Layer 7 of a small transformer language model trained on English Wikipedia (17 layers, counted from 0, width 128).
Take only the direct path to the model's output, skipping the later layers: a vector added to the residual stream pushes a token's score in proportion to its dot product with that token's output vector.

Output vectors of the tokens that the questions are about. A number n stands for n times 0.0021.
" record": 199 8 -223 118 -71 -33 212 10 135 -116 24 66 7 33 -57 -119 72 -58 57 99 23 -86 -40 124 -120 -103 -4 67 -34 -170 -159 -107 135 -4 25 -47 -36 -123 157 198 -28 146 -110 168 -31 -11 -45 110 87 -256 51 -135 -251 119 -99 -197 67 252 129 -154 96 -120 -224 36 213 106 60 -134 -129 -128 -82 -18 -181 98 -163 45 178 -218 81 203 -168 -28 102 -11 -66 -192 64 -77 111 115 -43 -69 52 -19 1 15 294 -158 -96 256 -39 64 -113 -64 87 -52 -13 85 55 -187 -8 -23 -28 -30 58 191 -93 255 -227 -23 208 222 8 -35 -163 198 14 -25
"my": 207 102 219 -130 338 88 -175 114 263 142 64 3 -59 -1 74 -6 242 -16 -62 -28 66 114 -70 -257 125 -20 -24 -213 220 -166 72 -91 -1 123 86 -233 -99 -103 162 -34 -262 -92 -41 65 -369 78 232 62 261 37 -171 120 133 -104 -119 24 -67 57 -11 -72 -18 229 237 -402 -275 75 69 8 192 30 -34 -44 59 50 213 107 -92 -91 -25 -241 76 -60 -5 -83 19 -94 258 -24 -311 372 73 -219 186 -1 -11 151 -22 -311 51 -124 51 -245 245 82 -13 50 -204 -57 16 261 -99 -220 -119 155 -78 -401 -6 207 -22 -95 -45 143 47 16 -105 -181 17 -164
" finish": 86 0 -15 121 -4 -100 135 158 206 45 -61 -95 143 223 -61 -181 -122 29 103 -166 -34 211 95 -80 -130 -24 -277 152 37 -114 -185 -67 152 -72 73 95 151 118 60 104 -175 195 135 187 -138 -93 -205 37 -37 -147 28 319 -294 -61 54 45 65 171 -39 -96 113 -122 -38 60 93 -22 185 56 -55 -134 -117 101 -262 -144 -106 54 130 -202 84 232 -64 -136 33 220 130 -208 -38 -164 0 -72 4 56 222 13 -8 -263 252 -140 -4 95 96 107 -27 -158 -137 -123 -191 71 125 -117 49 -253 -215 101 4 -234 -101 152 19 -126 270 109 187 -38 -165 81 97 -77
" many": -94 27 63 -37 182 122 -196 -6 276 -2 1 -55 61 -169 -146 -14 109 0 113 39 112 82 -146 131 -195 55 -144 -127 20 -298 -55 148 135 -96 102 -141 -200 203 -102 -57 -145 -25 64 163 -88 -35 290 7 -19 -139 -44 130 -37 8 -104 -49 269 22 31 50 180 0 43 -108 69 -214 38 -75 19 29 -85 337 -109 116 190 -87 2 -25 -206 -77 -67 50 208 -87 -144 -41 -94 29 94 53 -35 237 29 -183 35 0 -47 -102 -203 -50 -131 -53 -68 -76 108 -106 -97 -25 -136 65 263 -78 -122 37 218 -96 11 290 -22 11 265 -26 142 -23 15 53 -62 -123
" this": -237 205 53 -47 202 66 13 -30 249 -212 95 125 16 -62 -150 8 44 69 272 8 124 -60 20 43 -143 -167 19 -95 4 -146 -58 -13 77 -51 268 137 -133 355 -160 -159 56 16 81 57 -57 -21 118 -215 8 16 -172 142 -82 99 -164 14 63 102 101 -31 378 -135 163 -86 54 -205 1 -175 -93 66 -92 101 12 109 -25 -72 4 -275 -114 131 34 117 149 -69 -98 -223 -6 77 94 -48 53 204 172 -235 6 -95 33 52 -214 -86 -62 -7 51 -130 117 -88 -75 57 -181 -121 -51 23 -12 -59 201 -58 -205 -67 -19 97 -117 65 74 8 1 46 147 22
"ness": -209 239 -107 117 -336 -171 -111 -206 211 -161 254 -65 -253 134 -70 152 -18 127 204 -254 -191 124 -49 -219 -12 -235 16 -472 76 -140 -46 -58 199 16 258 278 -109 383 -57 -296 -118 -253 -226 -47 338 102 206 154 275 -95 -203 45 101 140 -263 282 -65 176 -44 -14 -158 129 -163 -348 -124 140 60 -245 171 -1 95 -53 239 171 -105 103 75 -70 139 -260 -276 278 -111 60 273 221 -82 60 347 153 209 149 4 -1 12 -269 -14 27 42 -1 10 -185 -193 -191 245 -212 -1 246 261 48 135 -178 71 382 -105 -80 177 279 -148 -198 286 -74 5 73 -369 -436 -135 -28
"weight": -1 34 -298 84 -94 63 -54 -137 24 26 174 198 127 121 102 8 -279 -359 165 -222 33 -244 -302 -185 -73 -155 -326 285 141 -70 -230 -72 -33 -135 42 -37 226 73 14 169 -284 -373 206 -166 126 -273 168 -182 309 99 322 236 -292 101 -38 236 -260 -2 0 210 179 189 -243 108 21 190 35 248 55 150 -215 189 -121 320 -287 262 -31 159 -172 -18 -326 11 -84 35 331 -201 -53 -86 167 83 69 260 124 -77 -39 104 164 -2 227 54 3 -18 -49 7 -78 -99 260 287 236 29 -168 -460 22 36 -278 2 -58 -22 88 -11 -102 -42 145 -97 -429 -53 168 -43
"script": 15 73 169 3 401 120 -340 -122 60 -139 138 -179 -1 18 175 -117 304 -114 305 7 61 -59 -133 -27 -120 -46 221 174 260 -244 -2 -71 -51 -46 376 -61 120 -31 76 -200 77 -304 97 -108 -27 268 -95 -357 34 -198 323 84 -182 368 -260 264 78 149 118 -129 139 71 26 17 -218 -205 -78 -116 155 -7 -229 242 149 -143 -122 146 25 -127 14 -47 -20 -345 2 28 372 -237 12 145 -197 217 249 51 -209 134 -33 50 56 -325 -7 -39 171 -77 -268 -39 97 -115 -280 200 -12 -112 -17 -22 -96 -195 -185 252 291 -63 185 -18 25 107 118 -25 -171 -162 -184 -177
" came": -34 82 -28 104 -86 -99 20 -34 99 70 -84 -224 80 -114 52 -132 41 -104 239 -186 61 16 234 -44 -93 -183 50 -8 3 -81 -147 -164 45 51 180 -52 22 229 134 -1 -72 138 -67 18 -140 1 60 52 46 -196 166 80 93 20 -22 -25 28 84 101 3 -30 41 19 -75 -96 102 -13 -44 -129 -38 -95 82 -166 -141 -86 8 241 -138 -63 9 -82 -126 81 14 99 -58 -88 -97 -19 -181 180 31 25 -191 -20 -21 289 48 -64 103 -134 94 26 103 63 -26 104 -107 82 16 233 52 -220 48 -13 7 -154 177 57 14 -57 -10 136 -95 -35 19 70 -46
"น": 253 109 -213 -72 56 104 -32 68 43 60 -16 -53 -231 62 -162 -94 169 -221 178 -103 -97 -97 -85 144 -159 14 -233 -90 410 -15 -174 149 22 -1 176 16 112 -104 14 121 -46 -217 -46 165 -103 -1 81 -82 -174 -166 -5 -73 -125 174 -118 125 -9 135 -229 253 253 -59 -274 -9 -116 2 -129 37 70 107 -88 234 -5 -74 -17 -54 155 72 -5 -180 125 -76 86 116 113 -21 44 -79 -157 69 -277 323 -196 3 -45 -218 250 53 -5 140 99 35 -194 -74 -26 198 209 211 -82 -135 177 -185 -152 26 162 -9 -186 -77 66 -100 137 -12 144 24 18 -152 58 85
" project": -105 115 -150 -107 -5 13 -81 1 73 -182 -55 21 -144 -61 -20 -108 -60 -153 45 -56 113 -100 -125 90 -82 43 1 -61 -65 -264 36 -149 78 -89 191 -119 47 -19 258 236 -62 -82 -115 27 64 253 242 75 -34 -38 260 -5 -12 -24 -105 14 144 2 -28 -188 -91 61 -157 5 61 -123 -12 -231 -46 -174 23 73 -2 -9 25 178 281 -270 147 149 41 -153 100 161 -32 -94 25 -103 14 190 45 113 -19 -279 -28 -125 -96 -16 45 128 57 -270 -88 -98 169 -23 78 -43 24 -5 93 51 -147 -19 124 132 6 64 89 67 270 -57 142 50 -84 148 5 72

Output weights of attention head 0. The head adds the sum of these rows, row i times number i of z. A number n stands for n times 0.003.
o0: -4 174 -90 -62 -103 -70 -141 -65 177 -30 -62 -10 -96 6 43 4 -43 132 -106 -159 198 143 113 122 70 -63 -97 -23 30 -50 -44 -178 0 229 -261 -180 175 -69 -58 39 -103 -126 136 100 82 -196 -108 12 -157 82 -106 -116 -10 21 18 -44 -52 -193 120 46 -135 170 238 3 -19 103 223 -129 30 -10 -101 -206 70 -110 149 88 148 -15 198 140 -54 -113 152 92 -141 178 -80 -55 -98 -117 178 80 126 -75 -91 150 -53 -26 -21 74 62 106 161 -135 -63 -243 -246 -73 50 250 -176 -26 234 39 -33 76 57 -216 -88 27 -89 14 200 94 -178 135 47 -68
o1: 224 226 -303 100 -143 -226 124 50 -18 -28 47 40 -26 -43 61 -342 -155 -45 -42 145 -153 41 0 -7 94 44 -223 210 358 -158 23 -17 -34 -71 13 -24 -37 -32 288 155 164 -24 30 41 39 26 -117 -33 177 19 205 -37 -110 71 -72 105 -93 -76 -57 -97 329 49 -56 105 136 29 45 197 -129 11 -228 46 -23 -56 -223 -75 27 -131 -189 -30 -16 -130 -12 -32 -58 -79 52 -100 -201 -60 118 38 173 -164 -91 112 82 -131 -89 -204 87 112 98 66 -62 96 -89 147 247 125 -52 -82 72 -194 -117 -150 7 -252 -62 -109 227 63 92 -71 106 -24 117 172
o2: -179 213 245 47 -121 96 63 -141 36 71 -298 77 83 4 -169 134 119 -66 69 65 74 -168 -36 143 -173 69 106 87 -424 -59 319 157 -66 -87 179 90 41 -194 85 143 -62 274 -78 42 247 -164 -126 -133 75 13 -39 153 -122 -25 -98 -154 -28 68 -64 -278 422 -62 -71 -75 -113 -8 -21 -73 119 -279 184 127 151 -67 -70 107 -61 -80 86 104 -153 50 -209 -280 -22 -56 -291 -233 148 -67 -23 -26 12 -200 -174 42 29 -51 116 150 101 -52 -114 -106 12 67 142 34 158 -83 448 61 4 -33 -72 27 -79 216 133 -9 225 128 -85 -44 -186 -34 -126 -45
o3: -26 187 -89 87 -46 165 -142 -4 166 12 -177 0 -29 -110 -167 -44 -28 -14 -23 -18 35 124 64 -122 -20 -57 32 81 44 -133 -87 -53 48 87 365 -146 61 0 -134 51 -92 -209 258 52 35 54 -187 -205 66 -152 205 128 25 194 -243 111 50 -41 -7 8 -83 -70 -29 176 138 -157 -74 -116 -188 31 8 90 -57 29 50 49 -76 -66 -94 85 167 102 282 20 176 -169 -148 -3 17 -59 177 -230 -166 -15 -303 88 13 11 -197 -244 96 -23 -85 107 159 82 -57 102 104 77 -146 208 -8 -117 106 -99 -111 4 238 -235 -14 -29 218 101 223 -132 -93 24
o4: 94 0 301 -11 -109 -56 -51 63 -87 153 77 -4 -87 -29 180 178 -131 -81 -123 74 -133 -16 91 -17 -454 74 -32 187 -39 -237 49 -117 144 154 61 -177 174 -23 -96 -174 61 -140 145 94 66 -25 159 20 -4 4 22 162 255 22 -15 8 123 89 266 66 26 -33 -65 -131 -87 88 -213 13 316 44 27 -118 131 -18 -34 -310 -45 -320 -116 65 47 -108 -85 114 34 -17 82 -173 -42 7 60 26 -125 -18 -63 -62 184 100 123 -39 -123 -242 -110 120 -28 89 -4 -34 31 -114 140 -38 -144 79 -151 71 -151 120 -63 8 0 22 -41 -187 28 98 157 8
o5: -188 -253 18 -224 38 108 -240 101 132 -57 -91 63 98 -48 22 -273 95 10 246 -18 91 173 20 117 115 99 25 132 117 69 15 8 -119 185 -127 -66 -25 -121 -22 -23 -36 -133 64 -134 -38 -39 -167 -84 -73 -11 -56 40 114 224 -137 159 -53 -48 37 55 30 22 -4 69 -155 -53 55 43 -82 440 103 133 -191 33 -137 110 -30 -278 160 -52 -55 18 256 -137 23 -171 -18 7 -91 -10 94 -246 -143 -141 135 11 8 -108 25 95 130 -108 88 11 -89 15 -4 -11 -48 23 23 -247 47 152 -139 -71 175 -112 179 86 -146 -86 -11 157 -51 -23 285 50
o6: 23 -4 -252 -12 -59 -181 61 96 -103 -57 221 193 -34 27 220 -196 -364 -206 39 100 -8 -42 -8 -4 -17 19 -45 114 270 65 -170 140 0 -116 -47 107 15 132 108 46 179 -8 -88 -184 15 294 4 109 -81 -38 -225 8 -19 38 70 -64 -65 -192 35 -99 -262 -99 50 114 0 -144 -244 -260 -269 -86 -24 47 -32 160 40 -232 -8 73 177 -27 -165 -4 -37 236 -143 -95 -64 -112 -66 148 -74 20 23 19 -18 -50 -124 -118 -141 -8 56 157 -20 -30 169 167 106 205 14 -80 -62 96 350 -34 115 57 80 -215 114 252 99 61 70 -161 154 145 235 37
o7: -133 26 -126 -17 39 -105 -248 76 80 -97 -92 57 37 55 -286 -4 159 -302 279 -125 92 5 14 185 -64 45 -98 -137 -95 -4 125 0 -54 -146 263 211 -53 198 262 181 -237 -4 -259 138 -107 -148 16 5 -46 4 -43 99 77 -112 -17 187 160 68 140 -112 192 150 0 -120 4 335 -105 -181 -159 -168 -118 140 176 0 83 0 -43 9 -197 11 158 -50 298 140 82 36 -66 -73 57 -118 -246 248 21 -224 -53 -233 63 -34 70 73 -8 -9 442 -207 -20 -44 34 -150 -12 -4 -121 -48 -166 -50 -77 -43 -193 216 180 -18 0 -161 89 -198 217 -105 109 -18
o8: 128 179 -71 -125 -99 81 -201 106 292 213 103 -221 114 -23 -97 88 -40 96 60 36 108 132 108 183 -16 -215 -75 -210 123 -166 -68 195 -37 76 87 -83 86 -44 45 129 -55 -233 -108 85 -21 7 -7 -358 232 -67 -68 138 86 -103 -71 16 -33 -23 112 16 -131 150 -147 176 -11 -156 -219 151 61 -69 58 183 64 88 38 146 -137 66 -257 151 -32 -77 35 36 -65 -35 -242 -34 248 -3 -58 41 -166 37 -60 -132 -42 -79 -18 88 28 -159 -50 -89 36 -114 -178 -280 35 -31 122 -100 -126 -106 208 -7 24 -211 79 107 124 -58 146 19 116 -43 178 75
o9: 198 -60 -215 9 55 58 -167 -34 30 -131 -141 133 -9 129 71 -18 77 -131 86 -56 -32 -254 -188 233 5 147 103 -97 -391 -244 91 15 123 46 -100 88 95 -86 -277 45 -18 138 -196 9 84 87 181 -34 0 98 146 57 -95 88 -225 -332 70 185 81 104 -122 -286 -145 -8 -110 150 -290 197 189 -154 -214 170 -91 -13 97 -54 211 -94 -86 -87 -114 -66 118 29 -229 203 -152 -125 -5 370 -228 -23 -191 0 174 35 -219 68 -198 38 77 14 -218 -202 17 302 0 -214 79 18 128 18 -14 0 260 115 54 19 36 129 161 26 -176 -130 206 251 120 448
o10: 34 -47 19 -197 -209 12 -25 94 57 150 47 -225 -292 13 -8 188 123 -7 -100 -36 -224 122 -12 35 -118 139 -99 -210 76 253 8 -4 112 -209 63 34 77 28 -243 -21 -295 -89 177 188 75 192 26 29 132 336 112 -22 -114 15 15 139 148 -46 -157 -48 54 138 -71 122 -152 -22 8 0 116 -99 -51 -69 209 -109 -78 -160 35 12 108 -124 109 -41 -244 162 -51 61 -44 72 -30 -85 55 -12 -89 232 39 120 -303 -142 -37 4 62 -93 83 248 -188 248 -27 -120 159 27 -97 55 52 11 17 168 -43 -174 -239 -158 36 141 23 16 -49 -118 -57 124
o11: 106 -13 179 287 153 230 -12 -24 67 -26 24 179 -33 4 -158 148 -31 -46 55 84 56 -62 310 -38 188 20 208 -99 -373 169 68 46 -20 -8 -236 -282 -40 -71 -154 23 -90 119 62 70 55 44 168 -153 -161 -66 42 -224 197 0 -109 -313 347 46 -155 -49 168 229 -41 -85 9 95 -42 48 122 -97 0 300 -13 -25 163 -132 -68 87 84 -110 155 -179 -171 -89 -248 138 16 -169 381 147 -87 -13 57 82 110 148 -256 63 25 -67 219 -148 164 20 60 -39 -224 -127 -124 -73 -238 -116 106 -110 195 -149 -136 14 -89 138 -59 73 -290 -104 36 -52 -46 -123
o12: -78 -69 48 121 -101 258 -41 147 26 -83 185 121 -281 38 -8 153 13 -87 -32 -175 266 8 73 80 -200 275 183 -219 -126 154 -44 -282 -12 11 190 -53 119 -203 71 -4 -16 -101 -87 149 -34 -166 260 69 -106 -20 81 43 -325 -113 -100 -176 238 92 -36 -34 -156 -191 -16 18 -41 57 40 -64 23 59 -54 -107 -158 8 -94 -97 -106 -162 36 0 148 -93 -79 -47 -102 79 123 -144 134 0 -170 129 -81 -117 -150 78 249 4 23 136 0 -173 -234 -118 119 -75 -12 -48 -111 193 0 66 -38 -93 380 15 -100 138 -117 343 -135 155 140 -4 310 138 -75 84
o13: 102 -63 -219 12 -153 326 43 -73 0 153 227 -52 -152 104 192 88 46 -46 -231 0 -32 -29 -58 -109 0 78 26 -67 -32 -57 -212 -21 42 -136 -56 -306 -101 74 -65 112 -42 237 -74 384 225 7 100 -129 -15 -57 78 -132 -115 -220 -73 30 133 4 70 74 218 163 -61 -117 -131 -26 4 18 18 132 -172 97 67 -38 24 18 103 -238 -117 7 -21 -155 101 78 245 -18 30 -80 -96 -104 -67 -82 -64 136 296 179 114 -90 -144 95 -158 35 100 -167 37 -276 -94 -180 57 48 225 12 -41 -49 -22 -170 -76 331 -31 111 110 177 58 -168 -87 82 -11 65
o14: 7 -41 -188 136 52 -47 165 175 -168 192 52 131 96 -44 105 -39 8 -76 -264 -35 30 178 -132 -20 31 104 -14 -82 -158 -4 -11 4 -92 61 -153 -81 -66 31 -163 -72 -7 65 263 -32 -109 -28 -45 180 18 22 -136 -255 14 -21 -22 -64 313 -182 -11 23 -84 132 107 -10 -37 142 -357 -172 38 138 75 -36 99 -96 119 -95 -167 114 -172 16 -108 81 -187 96 -74 7 -49 0 69 -191 -89 157 -39 64 191 36 173 40 -53 47 -145 117 -124 -42 -11 61 272 -55 219 -75 245 138 -127 64 182 60 3 118 -205 4 -34 14 219 -49 -174 -16 -201 -4
o15: 218 -293 169 27 -138 -49 137 -143 43 67 182 122 -229 -69 -146 52 -45 -52 -84 295 35 -8 12 -127 12 -271 7 167 -84 -56 348 82 -77 235 -88 80 102 32 71 130 15 123 76 63 -81 4 76 -77 208 -190 -107 184 -286 -33 -79 37 129 49 19 -88 45 67 -7 -104 -77 -122 161 -74 -75 -77 43 -19 8 4 -109 -56 -85 -83 -202 0 156 92 162 -64 62 46 -80 -24 -182 24 48 110 117 -44 73 174 94 23 214 -133 -72 -50 -132 94 51 -190 -145 -111 3 -4 203 -19 -12 41 4 -145 -235 294 -259 -80 32 224 -91 -62 -76 -130 -26 -20
o16: -25 -161 -64 -156 91 -23 160 3 54 167 173 -185 -39 -22 7 184 23 105 58 92 144 50 131 -98 -23 62 -34 132 101 -89 124 -35 -21 -97 135 32 166 202 11 -88 -32 -76 63 123 -141 42 -134 -236 0 -92 124 -38 -234 249 54 130 -202 299 -208 -57 -162 95 28 -229 136 119 164 -116 -55 53 -59 14 -91 -63 63 157 77 -210 40 -182 -148 -3 49 -80 -40 74 -94 -26 -81 -159 -72 148 -121 -84 -94 145 110 -127 -200 138 -143 -54 -33 -127 -208 -177 -178 40 63 174 155 -48 8 81 16 99 53 51 -98 -15 81 -7 191 215 -103 35 -78 -79
o17: 60 -158 32 -136 116 -79 -98 35 -100 -135 0 136 -68 71 -20 -8 0 22 -82 43 -21 113 79 -192 -122 -98 176 -141 48 72 -190 288 139 42 135 40 -157 73 -73 -33 24 94 -178 -64 -160 -24 265 118 -124 4 54 79 -145 -36 134 -170 -18 -37 248 -120 -61 116 -156 -83 -67 -159 97 319 152 150 -101 -150 -29 -12 -125 -174 42 -68 -201 -25 22 -131 -13 30 -91 0 -307 -158 229 165 -137 -152 -31 112 -149 80 -55 -90 207 -65 178 70 -193 70 -47 222 -115 -396 -124 155 167 155 168 -8 263 -156 136 132 -37 220 131 71 -302 38 95 256 -101 209
o18: 156 255 -25 124 -37 -94 91 -226 -20 109 117 128 131 -116 68 43 -47 290 33 -114 -145 31 70 -23 197 128 -149 4 187 -86 -106 150 -64 50 8 -64 -167 54 -65 -210 71 233 73 -32 95 -196 121 31 -96 -93 125 25 28 138 -40 167 -160 -203 -36 53 -105 -35 14 -26 -192 131 -58 58 305 27 135 36 66 -177 -186 -17 78 11 -44 -104 119 166 -23 -242 48 -198 -119 121 195 -17 -43 -73 -35 -50 -173 -4 140 106 -244 -93 28 -4 205 149 10 87 44 183 -3 -194 -80 -227 -65 28 -21 -162 -17 -274 47 -50 -17 74 22 -4 42 -154 -14 -23
o19: -194 97 -158 176 -149 26 77 267 -123 -284 -68 -344 51 -76 67 59 -187 -123 112 -53 -94 34 -21 -4 -38 -49 -122 60 -84 -94 133 61 101 18 114 -123 -168 -118 55 -94 -31 117 100 261 216 -65 -49 120 -192 4 117 147 38 58 0 -210 57 112 -139 -21 100 -222 -8 159 69 26 28 306 -102 249 -45 -48 189 43 78 170 126 -191 249 222 -152 217 -87 63 -12 -210 107 111 -62 121 29 -236 0 -144 -163 152 -144 196 -78 106 -26 104 -303 -27 42 29 -80 121 140 -25 96 -212 -96 -43 -153 -29 170 -4 -16 30 67 -182 -116 160 -4 -130 27 8
o20: 85 -232 105 -145 69 -20 168 36 53 98 -186 137 448 -36 161 11 -41 -59 42 -58 31 -213 -24 69 -125 -18 18 200 -231 63 126 95 -188 7 180 -3 149 108 30 65 203 215 -30 111 -106 18 -18 85 104 232 325 202 -80 55 -64 225 -92 87 64 -120 -118 -167 96 -30 -266 47 41 187 53 -24 -66 121 -31 44 -47 130 -193 -20 8 136 80 48 8 -157 -139 82 -208 31 157 17 55 42 -33 -200 -203 -4 30 -72 -140 137 -155 -279 -105 -202 -131 -198 -92 -4 11 -58 28 -66 -80 -70 -90 121 -105 65 118 36 -64 85 -15 39 28 -30 -235 -135
o21: -91 126 222 -199 74 137 7 7 51 -12 -99 -95 64 0 -241 -201 12 21 -19 -224 16 -140 -120 199 21 -122 63 125 -54 107 -12 -118 -68 18 188 -116 59 -139 35 101 151 12 -17 186 -101 -67 37 12 -270 -27 -168 90 100 -19 42 -89 -17 93 35 138 85 26 223 298 102 -169 84 235 -45 -61 -207 115 -8 8 -32 22 173 -12 -179 293 184 210 -117 160 -51 -145 -115 17 121 -150 98 155 97 -117 -343 -34 35 -120 -56 115 -29 -58 -167 -92 89 57 82 -4 -25 -218 -49 16 8 139 114 0 -244 63 -109 229 -156 -11 -77 -291 230 113 -61 -129
o22: -207 -216 -219 -143 -105 139 8 12 20 -30 -55 115 -77 -68 95 123 -9 34 235 83 184 -146 -209 117 111 119 330 -103 -88 25 0 59 -16 -85 64 -37 4 97 -8 68 215 48 91 143 113 -201 -40 322 0 0 -63 133 -299 -146 -12 -178 106 -29 -37 -167 117 12 61 -41 21 122 74 -148 -117 -46 -9 -79 248 151 120 4 -85 173 -197 33 -242 -296 52 49 -195 78 -164 -60 19 307 68 -276 128 73 298 -261 -273 -193 -65 138 8 -147 -317 -40 80 61 -42 269 -31 64 -131 -252 39 -32 38 -23 -8 13 159 71 243 133 104 -77 44 202 -29 -61
o23: 106 196 133 -63 132 266 70 -67 75 143 47 -68 -127 127 145 -185 13 -95 127 -92 -116 62 197 38 -205 164 192 -207 -226 78 -80 -100 -102 -97 19 167 -117 62 -83 -87 -45 -198 189 8 78 40 92 -184 -95 -83 55 89 88 -172 -83 41 83 -101 129 88 -63 131 -8 -330 354 8 145 62 112 8 -86 -125 394 -98 56 -175 64 4 42 161 -106 -293 -118 -208 -38 31 97 -135 -75 85 -155 -17 -93 -229 333 82 -133 -273 45 -31 354 -72 -4 -108 -141 -4 -72 -165 -85 -77 141 -167 229 24 95 61 27 95 -135 53 39 4 -126 -303 187 59 -12 166
o24: -124 -43 -84 -89 94 -50 50 -73 76 76 182 117 -11 134 -46 64 -107 -42 124 -180 -8 115 50 105 -49 -48 -479 -91 280 -65 59 189 105 268 72 -96 -96 33 11 -52 -109 28 -64 140 256 -45 -11 -145 -175 42 31 -79 -107 188 73 229 -128 -54 35 -16 135 -26 -87 89 122 44 233 93 -135 43 64 130 55 -234 -229 341 165 -149 -19 64 29 -15 -137 45 137 0 -85 -3 -82 92 -70 -74 11 -117 -193 68 -44 112 -199 99 99 -74 -159 -147 137 -186 -78 58 157 123 -195 99 -65 26 -131 -53 -18 -54 -8 25 290 -150 8 96 -205 41 -251 -36
o25: -8 98 -83 34 140 -207 -89 138 -235 48 162 12 188 65 25 -21 -286 84 17 16 -141 -142 4 -204 -9 0 8 40 303 -169 -232 -68 12 -255 -46 -74 4 -146 273 75 -159 -141 -69 66 -59 137 -52 18 107 255 -148 16 144 37 -75 353 -134 75 104 110 96 -37 73 -100 -81 -71 -178 -331 -15 135 142 -25 80 -29 43 -54 98 -39 80 109 35 93 257 88 170 122 -88 -15 -94 -131 151 264 44 -204 -180 -205 -14 29 -102 -13 194 130 34 -96 80 -266 -51 367 189 -43 360 -99 -66 -24 -142 -88 -159 -162 71 -274 24 -109 117 -56 -58 -37 321 -4
o26: 145 17 114 94 -185 55 185 56 -12 -88 28 85 -62 250 -17 -464 -241 58 -248 -16 83 -334 -186 -65 -209 -20 179 87 129 -205 155 46 17 -149 146 -56 16 -72 17 -100 17 40 74 -4 12 -123 -20 14 -4 13 107 -17 -24 -328 -13 -19 145 -17 136 161 111 71 42 68 -117 24 160 200 -129 133 -223 63 -17 37 -153 8 312 -18 -218 356 -144 54 -116 23 -100 -224 25 244 -133 -184 -15 188 -209 212 -29 -12 -14 98 -108 63 8 124 -22 -65 -196 84 107 26 75 140 165 -209 443 145 -77 113 63 41 -261 -86 -20 -91 -38 -13 -54 19 -185 -102
o27: 66 86 107 -174 296 -43 -33 144 19 -62 -61 -148 -141 0 60 -20 -21 26 -254 255 -95 -26 -90 -83 43 161 -65 -82 23 55 -8 -44 -293 52 -18 18 31 0 -76 181 20 -118 91 47 56 70 -169 -378 103 115 61 140 111 102 60 9 -186 -160 -48 -169 24 184 63 -152 53 -236 71 -64 -98 321 21 -251 -77 106 -123 19 61 146 149 -56 119 109 -176 -195 184 83 -123 130 -135 -111 145 222 -127 106 -5 173 -113 -48 -66 -137 202 -12 -41 -199 -304 -80 40 77 144 140 25 279 245 -121 -118 62 230 -229 24 -140 60 -191 -48 21 -4 -88 28 67
o28: 162 -91 97 90 -43 224 134 0 132 101 -20 48 -83 -26 34 -105 -18 -348 -17 -36 44 59 -114 -65 -36 -28 110 -110 -219 67 86 92 -54 12 146 113 45 -135 -59 188 129 -246 200 184 -52 -45 313 -46 71 -55 408 21 -94 141 -225 -145 -28 175 -132 -148 -17 -249 -216 -34 56 258 -42 176 50 -345 -210 34 -34 -316 148 28 87 -18 39 97 -18 -165 -107 -50 -191 -4 -258 -290 172 153 58 38 148 287 -174 -21 -125 64 211 -32 -12 159 -101 45 25 13 103 -47 -138 83 -9 92 -27 -224 135 70 -201 92 -90 68 112 62 -123 -66 -77 169 -168 191
o29: 4 -8 -222 -59 64 -178 11 104 22 -138 115 -30 -65 7 -203 139 152 0 -16 4 -81 46 -143 -132 97 -105 -117 -25 -258 4 127 342 31 29 -278 -14 -19 -166 -82 -21 249 -157 133 -39 195 46 -139 182 -139 -23 330 -161 -102 -50 82 -121 135 -185 -59 95 209 -119 -192 167 -216 -63 -82 59 -207 -29 -292 129 163 -127 -56 110 64 -74 -91 -179 167 84 -25 75 -104 -181 61 -117 119 91 -61 -55 -42 61 233 62 134 107 42 101 52 16 -32 -26 -4 156 -8 -103 -273 -97 74 20 -149 165 98 54 -153 -13 194 104 152 416 -24 -110 8 101 19 74
o30: -66 61 -262 -48 89 -69 -267 -189 -64 -103 193 11 -39 21 40 -145 30 186 73 126 12 60 -133 119 43 375 -88 -146 187 -63 113 26 -70 -118 -155 103 92 -21 -67 43 -90 -219 -157 -259 273 -81 57 13 130 217 -113 -89 180 -62 -303 -141 84 36 -96 29 0 90 -31 35 -114 -64 -103 55 -98 -195 -58 91 150 67 295 0 -155 -312 213 -70 -182 -39 188 30 4 150 46 22 -81 -70 36 217 -46 27 196 43 77 64 27 -200 -110 -4 -144 -46 50 117 97 48 -59 189 29 -78 -63 62 18 252 78 -56 217 -102 -64 -74 -100 87 -366 -39 -91 247
o31: -82 -19 0 4 -112 -196 162 40 -29 169 36 18 -48 16 196 -26 -138 197 -184 0 -137 -36 179 -138 -53 69 -153 119 18 -34 85 244 22 -49 76 -30 26 97 230 -24 -123 -80 -66 -19 46 132 171 -184 243 -4 142 -144 -55 -74 95 230 80 -152 209 28 221 -48 97 -54 -194 47 68 17 -280 -14 102 -64 -81 -71 -176 25 50 -242 211 -73 24 -159 91 20 19 157 301 -106 -43 -368 90 11 -154 -59 -104 67 134 -176 -56 73 126 -31 70 210 -124 60 -430 -127 179 -35 12 16 -44 119 0 -115 -67 12 23 -69 -47 -11 46 -24 85 128 -180 -88

Each question shows a token from some text and the vector z that the head gathered there. A number n stands for n times 0.0034.

" |": -38 -233 33 86 141 -48 -61 142 139 -90 -154 164 -153 29 -104 124 -154 -85 5 55 97 143 -23 -209 22 -42 -69 -224 -117 212 -79 -132
Pushed down most: "script"

" D": 41 327 -99 99 56 -39 83 -32 23 128 67 -14 94 -10 16 30 35 6 131 -118 134 141 53 -109 -185 -43 183 -79 141 75 -71 108
Pushed down most: "ness"

" 28": 38 83 -61 68 -6 -43 -38 -51 37 -58 -27 -105 4 89 -21 120 95 -8 -27 146 1 -30 -123 -48 84 41 77 -2 -24 -8 -119 51
Which three tokens does it push up most, strongest first? " finish", "weight", " came"

"ke": -49 50 -125 -14 93 -50 -75 23 4 -20 23 -33 -125 -57 56 3 72 119 112 -13 74 -29 -89 -109 -96 -24 -49 -49 6 11 20 -75
Pushed down most: " project"

" Po": 51 14 -21 60 166 182 -109 42 -31 49 -137 79 87 -143 -19 -126 -57 124 153 79 120 153 -133 -202 -85 -16 154 -102 -27 -129 -144 -2
Which three tokens does it push up most, strongest first? " came", " this", " finish"

" H": 35 111 53 90 13 13 8 72 152 79 -27 -73 -11 17 -97 52 14 -13 36 28 85 121 -66 -51 29 75 -2 -59 62 62 -86 -6
Pushed up most: " finish"

" Re": 61 76 48 66 -24 132 19 -66 28 131 19 -44 -23 52 -93 52 88 50 -88 -23 34 59 -66 -29 -21 122 94 149 -76 76 40 44
Pushed up most: "script"

"ack": 17 -1 -116 131 6 52 -24 3 -4 35 -50 -2 -27 -112 -99 26 -52 -52 50 -8 19 -41 -116 -44 -93 9 59 -25 2 20 96 64
Pushed up most: "script"